Layer 2 of a small transformer language model trained on English Wikipedia (12 layers, counted from 0, width 128).
A neuron's activation on a vector x is SiLU(gate . x) times (in . x), where the dot is the dot product.
The model reads these tokens: " for" " the" " project" "'s" " p" "age" ".\n\n" "==" "Production" "==\n\n" "The" " Hell" "ra" "iser" ":" " Or"

The vector x that enters this layer's MLP at each token. A number n stands for (n - 500) times 0.0059.
0 " for": 445 201 649 515 283 367 747 622 401 659 408 581 668 389 807 388 404 491 481 697 649 550 659 510 591 585 547 613 472 398 677 423 434 452 669 568 332 382 329 339 507 397 526 419 608 547 472 490 582 344 657 708 340 580 672 478 493 428 437 625 399 503 534 432 480 438 142 269 426 469 449 464 405 472 359 364 486 469 454 504 668 365 512 582 394 453 563 578 626 337 359 522 660 529 555 550 255 694 568 608 546 364 517 755 481 566 562 440 595 488 450 492 533 667 558 462 557 495 350 423 497 425 557 340 594 356 434 461
1 " the": 386 37 579 633 472 410 712 555 434 737 522 497 562 368 715 454 478 630 494 628 601 550 676 440 499 695 503 573 532 350 486 593 543 496 672 495 408 374 304 493 389 489 654 383 407 605 368 621 380 497 572 606 231 378 358 490 419 428 473 568 390 506 454 363 596 475 533 491 409 492 294 504 560 450 674 461 538 652 348 631 764 397 571 494 550 346 619 410 426 516 483 495 588 514 381 486 433 628 424 530 623 507 471 621 701 540 479 406 482 561 318 638 505 568 562 523 643 433 349 561 331 408 557 414 642 204 568 415
2 " project": 445 274 767 502 398 351 493 664 585 695 433 538 522 403 649 405 605 487 572 515 529 608 574 509 434 658 525 607 719 287 529 456 424 563 442 217 450 611 239 282 523 525 531 560 222 567 312 564 456 501 716 551 564 457 423 494 706 364 456 673 251 583 491 498 527 479 653 408 508 407 336 383 367 559 247 502 535 556 549 627 571 359 492 467 657 518 444 439 418 507 665 398 749 515 513 590 479 682 533 601 463 474 641 542 578 619 599 465 484 506 295 577 618 541 544 604 356 376 441 521 770 268 352 523 273 608 388 416
3 "'s": 387 282 654 523 300 403 790 612 450 827 283 447 569 339 714 378 457 581 567 744 460 597 638 466 514 694 494 592 585 332 431 576 387 514 580 591 431 232 355 455 512 568 455 447 523 660 388 528 396 508 524 624 515 436 366 532 339 569 515 551 453 512 385 412 467 440 477 336 348 486 473 472 446 421 487 456 398 587 448 519 706 469 558 369 637 556 652 529 406 552 632 305 680 606 533 652 377 712 484 423 403 507 391 718 559 694 648 416 319 465 277 592 610 545 542 538 575 427 247 513 375 396 619 536 702 231 413 453
4 " p": 335 434 662 444 217 436 455 527 503 508 457 605 525 483 572 402 473 579 523 528 403 618 507 576 595 740 574 416 510 557 715 521 369 385 510 584 518 443 407 569 568 441 458 493 449 363 278 531 425 518 610 763 515 517 372 581 431 510 677 786 207 501 606 525 522 548 480 370 513 740 276 312 449 513 452 303 467 632 577 559 257 527 673 420 228 554 517 458 357 411 304 427 569 586 597 304 444 700 655 658 554 242 531 497 552 504 532 420 587 699 176 483 535 607 442 424 369 438 440 664 229 408 275 423 480 265 526 617
5 "age": 433 421 479 977 359 399 461 512 494 588 369 557 598 383 607 342 437 325 285 359 342 580 414 628 372 677 477 426 681 393 476 480 395 543 565 406 615 177 418 233 389 536 361 321 503 476 404 525 469 247 577 576 631 563 518 479 515 450 364 641 335 639 299 442 661 507 473 285 369 474 350 315 413 447 321 511 451 526 372 532 732 345 583 378 540 400 462 498 645 435 645 601 642 692 502 475 324 493 518 366 478 401 433 374 688 614 709 653 498 666 403 491 539 552 698 426 533 507 539 523 648 346 457 369 344 395 537 567
6 ".\n\n": 380 455 760 409 546 520 634 603 417 480 567 683 550 510 708 415 494 508 510 654 712 697 602 410 528 619 515 594 617 281 744 337 385 551 579 564 290 421 331 419 650 369 535 467 461 676 534 355 646 432 472 778 318 393 431 414 478 554 457 536 516 425 555 389 729 585 432 422 497 575 537 532 261 552 370 407 467 338 314 494 372 273 553 571 415 657 487 288 641 319 320 436 577 611 573 452 380 634 377 631 547 385 599 671 637 505 514 639 510 376 279 672 678 464 608 682 629 456 407 485 393 426 657 510 787 350 460 672
7 "==": 400 496 643 329 533 462 816 788 442 546 448 425 737 424 472 229 454 453 519 380 621 450 490 539 392 360 437 496 540 411 622 383 487 686 495 508 328 493 406 422 423 396 663 505 562 633 373 739 629 361 384 681 603 580 517 529 290 519 320 595 311 479 567 404 416 551 776 328 611 686 400 531 477 670 453 532 531 552 264 688 396 362 881 560 454 411 690 477 583 257 336 390 457 518 621 511 379 459 352 656 475 473 502 523 602 343 600 582 562 544 328 480 411 660 472 604 600 470 494 634 344 372 526 536 584 435 719 692
8 "Production": 342 541 458 788 402 196 746 554 408 715 413 513 352 481 476 394 766 606 343 462 649 521 407 663 451 489 650 479 728 481 525 433 495 639 251 582 524 611 375 257 539 482 647 570 549 414 302 448 591 150 626 455 573 522 532 507 685 459 464 644 397 664 446 632 446 420 429 577 658 557 237 674 538 666 283 437 328 625 685 504 594 547 499 404 606 310 561 499 573 487 498 547 539 473 617 617 421 635 502 500 349 475 602 544 448 518 585 506 476 499 414 492 373 358 668 407 653 377 445 605 738 282 635 546 379 487 373 625
9 "==\n\n": 516 490 625 354 531 280 547 650 494 562 589 480 447 364 740 312 570 601 414 566 660 484 495 461 366 634 340 750 397 413 613 409 373 406 692 488 563 346 368 391 631 318 547 453 436 531 452 339 731 505 440 787 474 547 472 404 603 426 661 479 408 541 537 401 650 613 513 518 581 629 360 722 363 713 540 644 597 304 277 584 349 342 469 492 501 574 551 214 646 410 467 364 381 574 557 472 597 543 534 582 540 473 436 599 640 547 785 601 440 483 472 607 574 452 544 764 599 419 406 586 221 315 655 534 800 422 415 557
10 "The": 470 260 607 500 504 284 827 430 483 532 493 490 499 340 634 422 557 718 392 410 756 510 662 619 490 569 412 484 492 456 587 487 454 586 420 494 420 380 248 533 421 527 643 416 483 498 346 566 536 337 472 687 295 325 193 740 558 375 467 641 473 666 516 476 456 453 543 515 615 547 121 666 551 562 581 513 524 493 396 614 606 431 466 506 568 362 621 405 462 548 418 411 611 436 316 587 449 775 344 523 473 695 518 557 791 595 490 412 651 596 308 542 547 577 430 453 617 330 405 443 247 464 586 500 497 374 566 479
11 " Hell": 418 389 496 755 465 250 348 567 399 730 492 420 637 659 608 429 580 565 405 418 670 490 717 340 477 502 468 404 563 112 216 559 416 589 597 566 596 372 476 337 362 659 396 583 595 603 293 545 514 547 355 734 311 315 470 576 731 479 249 724 525 667 429 643 332 339 442 450 408 526 314 373 450 540 586 477 589 603 400 602 499 577 631 500 539 513 482 555 432 595 430 364 570 365 797 429 554 633 539 496 427 468 503 504 343 583 519 596 426 431 292 707 392 574 493 596 574 464 571 354 488 368 502 376 376 364 512 382
12 "ra": 562 331 656 566 297 462 610 456 355 719 336 495 604 536 411 504 486 484 477 676 657 421 520 761 386 555 429 600 583 490 456 769 595 204 676 557 494 461 486 298 283 413 488 481 386 472 308 409 479 308 636 579 496 446 354 559 499 563 382 308 440 636 426 470 584 488 441 313 399 688 235 334 652 352 536 498 414 456 573 403 496 391 558 399 642 623 535 500 613 383 606 397 573 590 692 551 396 711 321 492 307 496 584 430 415 444 571 489 326 611 622 791 627 556 679 494 520 467 572 318 636 410 440 414 401 457 757 425
13 "iser": 498 445 428 535 382 331 713 667 327 756 630 512 565 560 407 408 448 455 378 435 506 664 526 658 355 580 509 577 438 430 570 373 246 701 533 480 662 204 348 372 542 444 491 521 584 519 311 645 534 231 688 622 331 680 492 532 622 572 648 568 451 806 510 529 574 409 419 398 505 592 331 491 388 461 434 543 497 825 562 533 541 468 537 490 647 601 511 619 552 524 553 469 295 632 535 618 557 731 690 701 447 652 361 466 466 681 545 572 416 497 195 699 633 403 415 534 423 338 550 533 598 364 666 443 330 462 560 629
14 ":": 482 485 505 596 334 475 676 452 342 702 438 512 714 427 699 402 540 602 572 555 640 416 581 646 446 483 420 674 468 402 403 474 409 553 621 475 558 480 307 245 459 440 513 402 500 597 552 551 555 520 519 868 370 459 241 450 571 377 593 751 299 454 413 625 420 471 344 320 559 699 414 518 401 563 519 419 322 526 372 496 682 329 360 478 651 460 604 431 621 384 480 379 539 557 600 585 240 751 380 734 620 473 500 519 419 547 558 472 419 406 309 377 468 552 413 767 589 350 526 572 488 317 416 480 520 243 598 619
15 " Or": 346 429 511 614 228 476 594 700 500 567 524 326 691 508 409 441 603 609 369 703 608 409 525 515 614 490 360 421 512 423 436 486 612 592 506 770 648 469 455 478 469 288 385 505 396 400 554 394 451 562 330 651 249 613 370 502 621 266 205 467 378 571 506 737 354 388 463 498 369 543 299 469 295 579 507 422 463 453 409 420 440 404 673 352 429 518 729 552 606 581 454 473 611 286 419 493 610 705 682 590 581 268 635 510 450 255 412 594 550 528 333 561 493 573 673 389 478 355 582 485 471 677 448 356 571 228 512 376

Each question shows the input weights of one neuron of the MLP. A number n stands for (n - 500) times 0.0012.

n372 gate: 534 675 588 587 480 325 524 533 427 350 424 456 648 409 470 625 566 503 453 390 486 578 540 456 712 302 583 484 507 305 400 318 476 459 513 575 390 457 465 611 602 566 534 454 567 583 625 416 416 247 649 493 763 276 591 517 575 494 644 549 486 397 357 520 520 671 513 527 722 399 390 510 264 503 585 694 474 474 500 601 338 253 564 442 217 584 550 476 601 359 558 668 411 376 327 372 406 476 618 750 567 447 652 266 427 443 645 648 558 472 664 461 576 479 493 476 423 428 470 527 418 447 440 591 395 367 412 460
n372 in: 473 450 461 432 566 460 575 351 626 503 588 589 709 627 297 464 567 557 639 409 339 518 568 530 500 644 512 440 518 494 385 450 577 551 494 431 608 716 457 592 390 465 637 401 338 509 465 429 405 497 592 563 399 413 582 473 520 566 482 518 542 368 514 518 485 503 579 488 623 234 347 542 452 572 744 452 590 416 738 540 553 579 553 474 434 456 577 521 384 444 587 572 545 485 560 479 669 627 427 464 430 314 649 636 459 471 512 450 398 506 485 549 692 467 262 373 338 434 503 402 410 550 374 269 685 540 532 518
On which token does it fire most, and how strongly? 4 " p", at about 0.68

n495 gate: 450 480 424 438 702 329 647 490 370 417 628 503 595 776 143 447 435 566 470 497 340 361 415 617 513 527 481 442 323 552 537 659 510 417 187 694 458 575 317 711 696 590 570 477 480 386 529 464 457 667 434 334 605 679 538 423 529 475 454 272 560 441 497 438 542 426 669 653 448 461 471 406 361 414 378 480 526 513 533 471 414 601 464 449 613 634 513 483 609 618 527 379 350 497 321 434 401 497 402 480 513 479 720 419 513 674 510 477 554 446 464 372 571 584 513 416 608 727 419 632 523 353 448 339 527 557 564 421
n495 in: 487 462 386 453 535 477 808 394 401 680 416 465 581 531 381 443 645 389 569 428 529 642 528 755 479 628 671 555 497 444 320 736 487 557 188 618 460 596 490 555 500 639 601 686 516 444 534 538 522 635 494 570 535 475 515 381 430 552 607 464 411 500 625 447 385 512 547 561 522 440 472 423 563 488 411 525 587 436 474 439 311 578 371 266 598 534 606 370 513 660 564 359 391 594 487 664 307 481 458 314 600 474 593 377 457 453 525 431 521 668 516 482 515 535 580 558 222 449 695 516 513 459 413 403 529 527 671 566
Which token does this neuron like most? 6 ".\n\n"

n100 gate: 509 648 612 587 372 575 528 539 473 494 552 403 404 473 443 515 462 476 467 584 430 767 566 488 321 378 533 424 598 481 519 479 443 418 636 482 730 562 220 474 727 648 582 485 362 589 491 491 727 630 582 448 575 351 448 595 479 474 548 519 442 437 465 596 348 376 440 515 607 575 506 574 651 465 455 433 346 535 488 503 530 572 258 471 329 299 566 460 557 572 460 491 518 473 342 648 424 485 500 663 581 604 577 565 690 557 440 509 651 602 629 564 470 435 417 519 350 524 628 494 537 279 479 666 457 584 596 539
n100 in: 637 400 617 407 552 326 546 334 503 562 589 549 780 304 458 497 693 448 506 315 461 442 641 708 588 712 475 503 507 358 507 579 436 510 304 588 436 582 550 581 440 503 581 617 462 522 601 449 374 271 455 539 474 623 618 447 569 711 487 437 477 541 478 372 608 547 446 386 592 304 612 240 403 581 571 529 570 544 500 587 381 385 616 503 443 513 382 503 339 664 461 464 346 391 477 365 674 621 606 454 506 288 443 443 418 346 503 358 618 447 599 569 528 526 706 668 420 670 525 429 562 494 688 468 484 364 469 494
Which token does this neuron like most? 2 " project"

n113 gate: 488 562 678 611 553 433 623 646 593 571 602 535 539 518 550 482 670 500 488 747 325 456 503 521 431 488 602 612 443 420 308 483 526 429 434 566 291 601 500 400 526 526 527 503 401 587 341 283 503 437 444 652 544 482 427 575 446 438 392 497 473 468 318 468 480 653 500 709 433 509 418 515 376 489 414 313 679 328 691 503 497 372 482 659 612 386 383 467 482 579 187 491 533 631 458 624 503 551 473 494 509 589 529 379 468 644 512 541 624 461 488 594 610 461 581 572 634 419 497 547 458 515 471 371 429 540 412 605
n113 in: 404 594 436 545 549 332 512 500 551 391 550 543 600 588 536 625 321 378 448 599 368 393 715 414 497 445 755 559 469 347 606 674 457 411 509 583 761 632 497 653 497 491 485 464 440 413 446 561 460 417 430 479 503 347 380 488 656 547 442 585 491 419 433 772 638 530 356 623 458 467 515 351 433 223 384 650 518 355 617 357 680 383 470 541 470 606 660 420 585 485 500 432 448 494 436 512 588 447 347 549 554 548 557 500 551 488 494 269 518 528 467 406 458 469 380 655 394 531 494 564 518 382 596 609 427 593 594 539
On which token does it fire most, and how strongly? 14 ":", at about 0.38

n164 gate: 457 473 579 518 409 544 534 429 447 550 429 470 349 545 261 738 326 470 569 527 685 467 509 400 558 527 559 561 534 443 512 699 527 624 429 537 447 494 360 433 479 403 415 400 506 402 630 428 645 415 756 506 437 354 465 583 281 613 464 426 703 461 471 542 423 429 417 534 595 335 428 589 642 687 500 524 420 538 638 439 621 548 623 375 300 443 575 527 624 557 378 390 588 628 573 533 578 644 447 622 470 450 438 459 364 482 596 584 578 528 569 407 568 255 301 540 581 409 553 647 464 345 518 530 561 457 462 533
n164 in: 375 489 435 657 594 531 484 381 521 554 522 739 665 436 535 548 510 602 388 487 519 516 513 641 430 541 500 339 489 452 358 476 529 443 487 590 534 408 332 521 406 377 373 298 516 521 513 529 570 445 556 386 414 503 595 565 440 611 383 481 707 397 428 596 458 518 540 633 624 511 503 440 723 324 476 497 492 505 486 317 452 667 452 593 555 450 503 408 570 425 527 391 432 503 327 505 422 418 415 426 521 637 432 649 290 532 393 452 443 423 418 477 482 481 546 503 473 516 663 439 476 442 548 572 414 449 521 500
Which token does this neuron like most? 8 "Production"

n79 gate: 469 580 677 460 447 481 588 454 497 626 491 534 544 620 521 444 542 637 534 439 640 330 565 553 476 381 561 443 431 688 453 506 395 497 325 513 579 573 618 425 533 606 522 364 718 257 352 648 624 497 686 472 389 547 420 553 497 473 482 274 671 433 336 288 537 488 607 416 588 485 576 421 481 443 395 466 709 323 384 542 469 500 488 437 569 531 439 662 451 531 512 572 525 515 456 515 621 415 427 447 457 207 582 557 524 589 583 343 657 269 374 246 476 535 525 431 583 441 518 537 472 319 323 414 484 512 398 528
n79 in: 587 312 563 432 291 459 405 444 514 450 422 529 398 483 503 497 467 451 443 562 448 534 523 514 464 722 450 663 238 380 512 469 608 460 464 405 472 447 600 605 442 722 572 606 540 461 531 421 586 486 483 437 392 486 628 422 475 544 616 482 523 438 486 497 559 561 430 299 447 642 410 413 260 591 489 365 469 467 448 514 415 520 699 525 580 571 537 514 568 537 460 436 615 458 371 688 363 619 553 720 480 533 531 494 486 407 582 599 628 485 469 503 486 442 408 416 466 569 458 588 282 421 635 401 655 677 602 378
Which token does this neuron like most? 0 " for"

n156 gate: 506 680 550 337 547 482 407 643 660 457 671 550 407 547 503 597 457 518 482 672 405 397 526 464 477 440 619 469 488 398 575 587 447 476 537 640 332 439 497 537 405 463 503 486 450 297 419 659 450 586 571 348 394 450 497 422 506 332 277 555 533 506 378 690 378 488 442 595 390 600 345 611 441 514 674 547 517 577 536 341 456 646 556 650 644 380 494 613 603 485 536 554 497 482 580 585 527 344 467 491 412 279 514 342 399 588 368 321 455 250 629 489 419 587 497 506 480 572 422 403 458 564 483 435 444 412 651 444
n156 in: 486 640 610 589 621 637 460 456 674 449 514 548 529 372 517 399 525 612 539 403 320 475 547 463 505 458 486 419 531 406 303 475 525 379 495 664 321 489 365 584 546 451 191 324 417 409 440 651 517 538 466 514 380 607 535 329 527 435 444 503 607 475 452 614 486 440 602 367 506 564 436 645 438 495 514 461 407 557 625 484 279 611 369 443 593 409 633 571 567 458 410 511 503 506 587 584 503 483 483 446 481 506 418 555 423 614 508 494 605 446 428 489 393 551 662 414 683 693 404 430 328 481 481 595 399 487 432 439
Which token does this neuron like most? 15 " Or"

n97 gate: 481 529 647 475 494 483 477 585 632 478 351 433 490 494 516 379 422 503 408 472 317 513 307 284 784 448 469 580 358 446 536 456 665 330 656 571 484 494 218 423 453 472 330 297 491 588 466 583 465 525 391 474 586 452 628 662 417 534 506 641 615 538 583 272 478 525 302 526 469 586 614 578 404 546 535 455 597 305 500 561 526 506 557 340 453 276 547 571 372 548 349 630 348 333 529 576 449 445 490 464 402 703 528 360 428 560 478 366 534 617 513 445 391 662 393 503 541 387 406 274 529 629 682 360 449 479 423 516
n97 in: 491 446 545 351 503 566 595 449 634 378 436 633 574 518 485 683 532 582 692 765 506 464 593 448 412 561 527 582 579 427 368 479 542 664 532 436 476 716 534 520 468 388 591 577 527 485 574 386 322 500 431 792 542 630 497 696 380 413 536 664 560 327 480 497 426 594 548 366 633 458 440 417 400 474 443 485 275 497 619 483 587 309 611 610 656 458 359 521 563 512 664 629 466 566 467 467 434 472 571 662 333 494 509 615 574 386 602 491 442 441 626 416 533 607 583 562 617 680 488 584 588 449 509 425 409 529 410 371
On which token does it fire most, and how strongly? 0 " for", at about 1.5

n288 gate: 452 414 534 525 458 459 554 566 415 460 352 648 563 583 450 508 249 492 422 448 531 458 550 778 532 469 478 605 587 512 369 442 503 430 478 652 467 418 319 586 511 544 511 552 506 569 462 528 612 448 559 404 617 466 516 523 592 581 553 457 399 409 433 688 783 418 671 506 508 508 481 489 623 500 623 494 448 630 469 535 416 536 625 403 492 569 268 517 589 494 514 415 503 506 576 720 506 452 563 455 376 454 536 557 623 614 700 514 481 534 508 578 454 350 361 435 431 497 544 611 542 321 632 344 494 385 454 555
n288 in: 375 648 438 592 302 465 572 470 461 217 359 435 708 482 472 469 280 506 463 436 385 278 656 488 575 453 570 491 631 503 651 303 497 519 422 528 470 558 211 554 464 551 590 696 430 649 563 558 522 548 410 388 463 283 278 535 655 473 610 297 438 567 482 408 561 349 409 435 397 528 485 368 472 461 321 528 443 569 444 390 386 588 580 545 443 335 399 488 676 552 559 491 600 518 522 475 651 494 775 553 418 516 497 455 506 626 426 454 574 478 485 566 506 509 365 447 408 522 518 454 503 512 631 420 382 432 571 506
On which two tokens does it fire most, strongest first? 13 "iser", 5 "age"

n284 gate: 472 429 306 530 691 516 450 491 573 518 628 457 403 439 500 638 590 540 586 539 444 522 588 642 426 301 518 497 695 593 685 732 626 698 581 444 406 482 418 625 416 323 571 554 506 340 632 381 389 437 420 618 500 617 524 416 586 512 573 434 272 436 586 488 482 461 385 447 418 384 512 503 429 452 522 658 440 533 522 376 402 288 426 547 491 409 451 673 282 405 661 456 478 536 472 512 432 335 424 366 530 666 479 530 431 595 482 375 718 506 412 583 377 416 522 531 457 634 401 595 763 461 497 402 667 479 473 509
n284 in: 542 645 435 556 530 420 455 465 416 374 726 515 430 412 526 553 491 616 344 526 625 503 523 470 497 608 640 491 652 450 618 608 358 565 460 452 561 404 515 326 477 347 583 572 406 424 474 364 630 509 515 542 586 461 474 452 297 457 456 576 687 532 568 606 611 434 392 324 416 524 363 446 666 540 530 610 526 463 425 483 527 351 311 671 445 485 567 512 580 479 643 494 443 623 423 488 435 488 491 383 506 568 494 468 593 397 429 515 591 524 301 469 462 671 488 639 271 644 396 497 560 681 550 382 524 370 691 744
On which token does it fire most, and how strongly? 3 "'s", at about 0.12

n167 gate: 562 552 497 349 558 396 652 419 524 512 419 500 453 467 545 360 524 506 400 509 506 558 397 303 485 204 524 420 506 458 472 626 521 525 563 617 293 563 494 432 568 610 417 422 545 659 345 457 482 435 515 488 372 368 348 640 488 662 567 359 335 518 482 548 404 515 340 445 707 303 346 509 497 665 635 362 602 530 701 468 473 666 570 515 530 476 418 482 445 655 383 559 463 385 460 558 390 568 697 577 666 382 389 479 524 670 399 561 450 662 355 400 434 553 515 488 476 528 524 710 666 506 557 384 485 597 650 539
n167 in: 534 607 416 490 587 372 357 513 507 377 333 601 421 666 669 330 670 466 587 474 537 503 397 429 720 409 595 526 470 240 350 372 523 527 735 409 546 516 565 597 715 556 470 323 517 414 572 390 604 500 453 507 347 379 567 480 633 725 670 369 567 483 494 497 375 350 414 341 648 493 394 681 413 422 624 416 575 559 639 680 356 738 604 468 526 493 460 463 253 596 591 619 385 450 382 480 400 643 521 493 755 577 408 575 536 493 497 613 449 637 490 574 464 595 541 503 527 568 736 600 699 500 536 507 497 462 703 473
Which token does this neuron like most? 11 " Hell"

n130 gate: 647 497 595 559 497 480 500 540 550 479 298 557 365 428 528 412 435 437 513 668 433 689 428 354 500 522 565 500 720 384 400 519 418 570 432 647 578 509 383 625 344 549 642 346 444 556 568 374 317 632 412 433 456 640 521 391 494 603 650 416 563 628 448 397 292 586 587 401 429 676 575 661 702 409 506 735 503 457 538 512 478 637 453 436 445 584 528 360 607 491 408 398 554 597 313 440 409 222 561 484 572 470 599 478 522 387 616 497 391 500 484 384 454 529 347 616 478 494 389 626 417 397 475 368 494 615 445 162
n130 in: 497 484 607 565 544 363 490 367 494 467 410 809 535 538 581 469 509 674 616 574 497 437 519 335 324 681 435 509 598 451 526 448 597 585 546 478 311 515 513 388 515 506 544 500 344 444 411 678 560 421 538 370 629 427 596 596 524 570 612 235 393 357 497 516 395 699 481 551 540 447 292 433 730 263 465 592 518 469 475 545 557 478 475 373 604 559 522 522 651 716 570 414 414 506 500 541 594 519 735 430 456 431 531 488 506 687 644 528 551 606 375 561 525 484 439 574 400 653 534 675 373 444 630 459 601 377 270 634
Which token does this neuron like most? 3 "'s"

n132 gate: 462 463 431 485 528 451 510 398 737 602 376 682 341 677 382 606 512 770 559 435 481 606 441 576 406 592 313 506 677 549 653 531 603 462 399 475 423 503 683 458 549 518 585 439 673 472 415 500 597 697 434 528 441 582 464 659 446 611 581 381 541 451 470 652 580 403 429 219 555 363 583 506 600 409 572 575 454 406 386 494 381 426 382 530 518 590 441 535 254 345 487 411 266 497 563 621 506 554 529 503 420 477 509 549 579 367 578 606 536 567 522 536 537 424 532 538 509 446 561 606 689 497 761 643 481 700 569 342
n132 in: 267 549 464 317 386 174 592 468 612 538 632 568 470 519 320 623 494 607 474 449 572 646 217 471 434 274 360 616 366 510 672 420 516 301 434 575 404 535 493 278 601 535 578 449 500 510 402 584 503 509 526 572 316 774 494 404 431 438 529 513 519 484 528 673 608 453 462 300 449 532 449 411 646 340 623 529 510 579 470 506 406 641 545 581 550 622 439 347 597 432 605 414 487 522 422 432 435 411 463 428 388 379 643 585 456 654 477 532 543 616 580 390 541 516 510 480 481 618 354 577 683 474 758 574 354 478 334 391
Its three highest activations, in order, are on tokens 12 "ra", 11 " Hell", 1 " the"

n260 gate: 438 480 465 497 336 427 491 705 537 514 411 491 557 477 210 494 446 591 634 673 632 640 648 426 542 465 480 452 624 678 473 445 494 659 414 447 500 483 515 571 602 520 523 334 497 359 374 448 547 511 471 562 483 553 559 521 780 466 567 500 503 471 531 375 647 537 526 358 466 538 566 527 687 590 447 579 454 477 497 362 313 388 500 486 617 425 387 609 477 424 456 613 533 558 412 538 526 598 458 485 526 643 446 517 248 442 724 494 615 419 622 497 554 384 506 533 378 710 497 520 476 428 707 474 509 324 469 593
n260 in: 589 366 650 448 277 418 497 642 532 528 512 529 554 529 439 456 365 632 526 633 450 696 584 515 557 607 439 577 574 574 396 296 369 453 288 533 451 557 464 548 426 494 547 517 578 428 480 477 614 335 614 479 453 300 581 616 613 497 523 289 491 546 477 390 558 563 506 399 356 509 555 312 649 554 474 559 468 574 488 432 398 353 319 466 568 338 602 441 591 491 364 494 559 561 476 594 409 637 482 393 587 668 408 589 348 465 652 526 539 356 422 398 451 509 515 384 338 639 494 561 506 532 460 564 462 332 610 683
Which token does this neuron like most? 13 "iser"

n35 gate: 647 500 313 644 327 464 491 488 391 624 547 538 381 462 494 265 440 412 546 520 430 552 338 377 579 73 523 630 488 451 604 511 448 591 497 468 368 637 479 525 537 472 377 563 532 509 654 721 547 528 404 418 509 353 539 405 483 438 604 575 553 552 380 566 575 517 486 453 649 509 589 310 398 508 491 339 411 506 521 567 439 465 416 534 557 610 552 603 579 546 438 426 385 581 459 517 430 435 500 479 509 409 614 474 526 425 634 477 478 518 656 430 534 450 290 363 555 500 480 361 541 353 463 390 275 561 503 460
n35 in: 630 540 365 580 403 464 478 482 436 618 538 472 404 404 531 183 454 588 596 522 443 512 432 538 539 267 601 527 453 399 522 494 369 469 412 528 423 524 638 512 424 275 343 417 485 460 735 652 634 515 385 494 400 305 500 297 340 413 531 619 635 565 437 475 389 403 494 494 601 578 525 284 328 431 437 393 329 364 630 599 394 531 366 533 482 543 596 591 516 528 617 459 509 630 613 438 297 586 580 620 454 448 696 463 515 376 475 612 578 446 676 401 534 525 336 300 472 588 589 540 487 303 614 481 437 476 542 574
Which token does this neuron like most? 14 ":"

n335 gate: 423 567 494 437 494 551 416 416 398 565 484 613 590 652 503 622 378 387 588 332 604 650 470 577 527 506 443 524 632 423 416 599 576 518 431 371 608 635 704 382 458 512 531 476 536 308 497 533 555 396 564 426 342 546 491 584 453 482 697 494 408 341 444 424 524 330 662 608 446 263 584 630 503 633 414 396 536 352 509 409 439 497 485 529 316 497 627 383 448 697 475 379 522 708 515 527 491 645 366 460 404 551 533 551 518 597 628 649 620 413 479 683 348 454 574 335 394 324 389 333 365 458 596 491 479 468 644 379
n335 in: 391 500 462 572 529 526 716 447 509 601 532 634 500 538 519 478 401 436 465 441 474 354 516 545 518 535 625 439 548 483 422 615 408 500 426 554 306 472 295 555 336 714 420 543 396 537 388 633 351 639 364 596 611 267 530 577 681 558 361 451 602 609 470 516 441 565 503 574 447 532 346 610 224 475 468 749 478 321 519 436 449 462 620 482 481 396 274 446 443 497 455 667 307 412 545 402 535 609 620 487 384 417 565 478 388 380 563 364 527 345 616 537 516 581 632 587 616 625 773 588 388 538 400 513 475 433 249 484
Which token does this neuron like most? 11 " Hell"

n93 gate: 506 596 463 457 525 510 437 540 433 431 601 519 611 689 543 646 579 453 460 414 403 428 312 619 521 412 628 593 694 344 544 436 509 606 479 516 583 466 350 527 627 494 425 381 562 375 682 370 397 693 460 394 652 375 503 468 443 617 713 673 525 402 611 448 454 370 485 513 427 506 503 345 556 389 497 556 387 135 620 569 329 558 450 425 518 589 605 528 606 599 550 645 535 383 519 621 621 620 475 481 644 377 555 312 603 488 615 367 441 389 417 572 573 557 686 614 540 371 524 478 325 500 436 519 706 491 485 445
n93 in: 574 464 332 449 491 550 463 530 575 388 469 384 599 430 681 376 661 497 633 536 433 284 379 500 459 543 428 361 300 516 469 410 288 531 488 454 506 622 534 591 462 233 677 479 512 694 586 624 442 538 579 662 561 387 413 423 491 559 379 603 347 623 579 597 602 467 620 617 632 669 542 485 683 479 683 430 524 553 494 477 530 419 588 453 541 377 612 436 354 412 629 392 411 352 558 524 549 389 553 448 590 769 404 435 497 675 430 467 433 444 606 612 405 336 586 540 404 595 506 433 528 626 464 448 558 413 485 566
Which token does this neuron like most? 0 " for"

n341 gate: 506 525 472 222 483 491 471 461 581 629 552 520 526 449 581 633 467 634 548 483 417 449 444 300 437 560 651 497 652 521 439 656 503 529 575 560 609 419 459 484 359 483 494 547 497 545 295 446 673 563 469 460 531 526 524 414 404 625 610 582 361 444 492 407 595 514 592 471 517 601 461 457 650 552 528 682 611 448 534 405 463 399 325 484 420 584 517 446 625 759 357 678 517 452 537 562 605 422 570 411 545 364 478 514 586 562 545 446 454 659 430 475 386 572 555 341 660 638 486 359 551 511 405 607 372 600 350 374
n341 in: 482 460 610 454 605 410 591 420 571 489 441 451 571 664 549 457 571 346 561 634 488 636 549 369 329 480 474 598 424 212 541 545 454 337 291 611 583 466 631 648 455 579 648 486 589 372 545 540 431 593 439 404 451 541 539 521 447 483 376 437 523 509 550 428 645 517 409 290 500 261 526 597 442 424 445 381 551 624 391 522 486 411 471 400 446 383 351 541 474 684 468 400 561 497 474 702 558 503 375 444 489 431 338 551 452 543 315 514 519 447 337 584 551 482 691 429 506 605 599 396 410 511 494 414 512 483 631 348
Its three highest activations, in order, are on tokens 14 ":", 8 "Production", 7 "=="

n276 gate: 372 554 703 583 718 403 421 619 616 468 411 563 509 425 563 404 250 576 431 384 594 410 590 621 617 564 586 707 463 408 445 476 290 548 400 424 568 583 429 640 491 429 421 468 404 337 462 599 479 336 672 448 443 421 520 601 281 570 464 531 364 429 451 485 580 285 723 439 494 635 545 479 464 232 488 497 592 512 534 607 398 518 521 436 509 536 616 476 527 578 606 576 607 524 539 437 440 411 537 457 569 469 544 338 441 386 464 557 653 300 524 357 645 408 414 601 464 345 447 494 479 464 414 512 503 532 610 557
n276 in: 506 457 452 472 585 656 641 475 534 421 682 548 416 381 635 460 522 571 574 693 537 594 506 331 440 509 483 569 638 467 694 559 582 563 506 489 676 511 471 673 530 558 500 544 517 531 383 373 440 525 554 343 534 480 454 486 538 533 508 555 506 464 465 492 416 464 539 592 279 517 550 306 560 415 594 489 350 528 376 661 574 357 511 527 705 508 311 437 560 616 500 486 308 610 514 508 415 563 622 281 455 524 703 674 469 435 259 588 568 613 601 514 469 462 480 520 390 520 422 590 589 539 346 429 526 535 486 483
Which token does this neuron like most? 2 " project"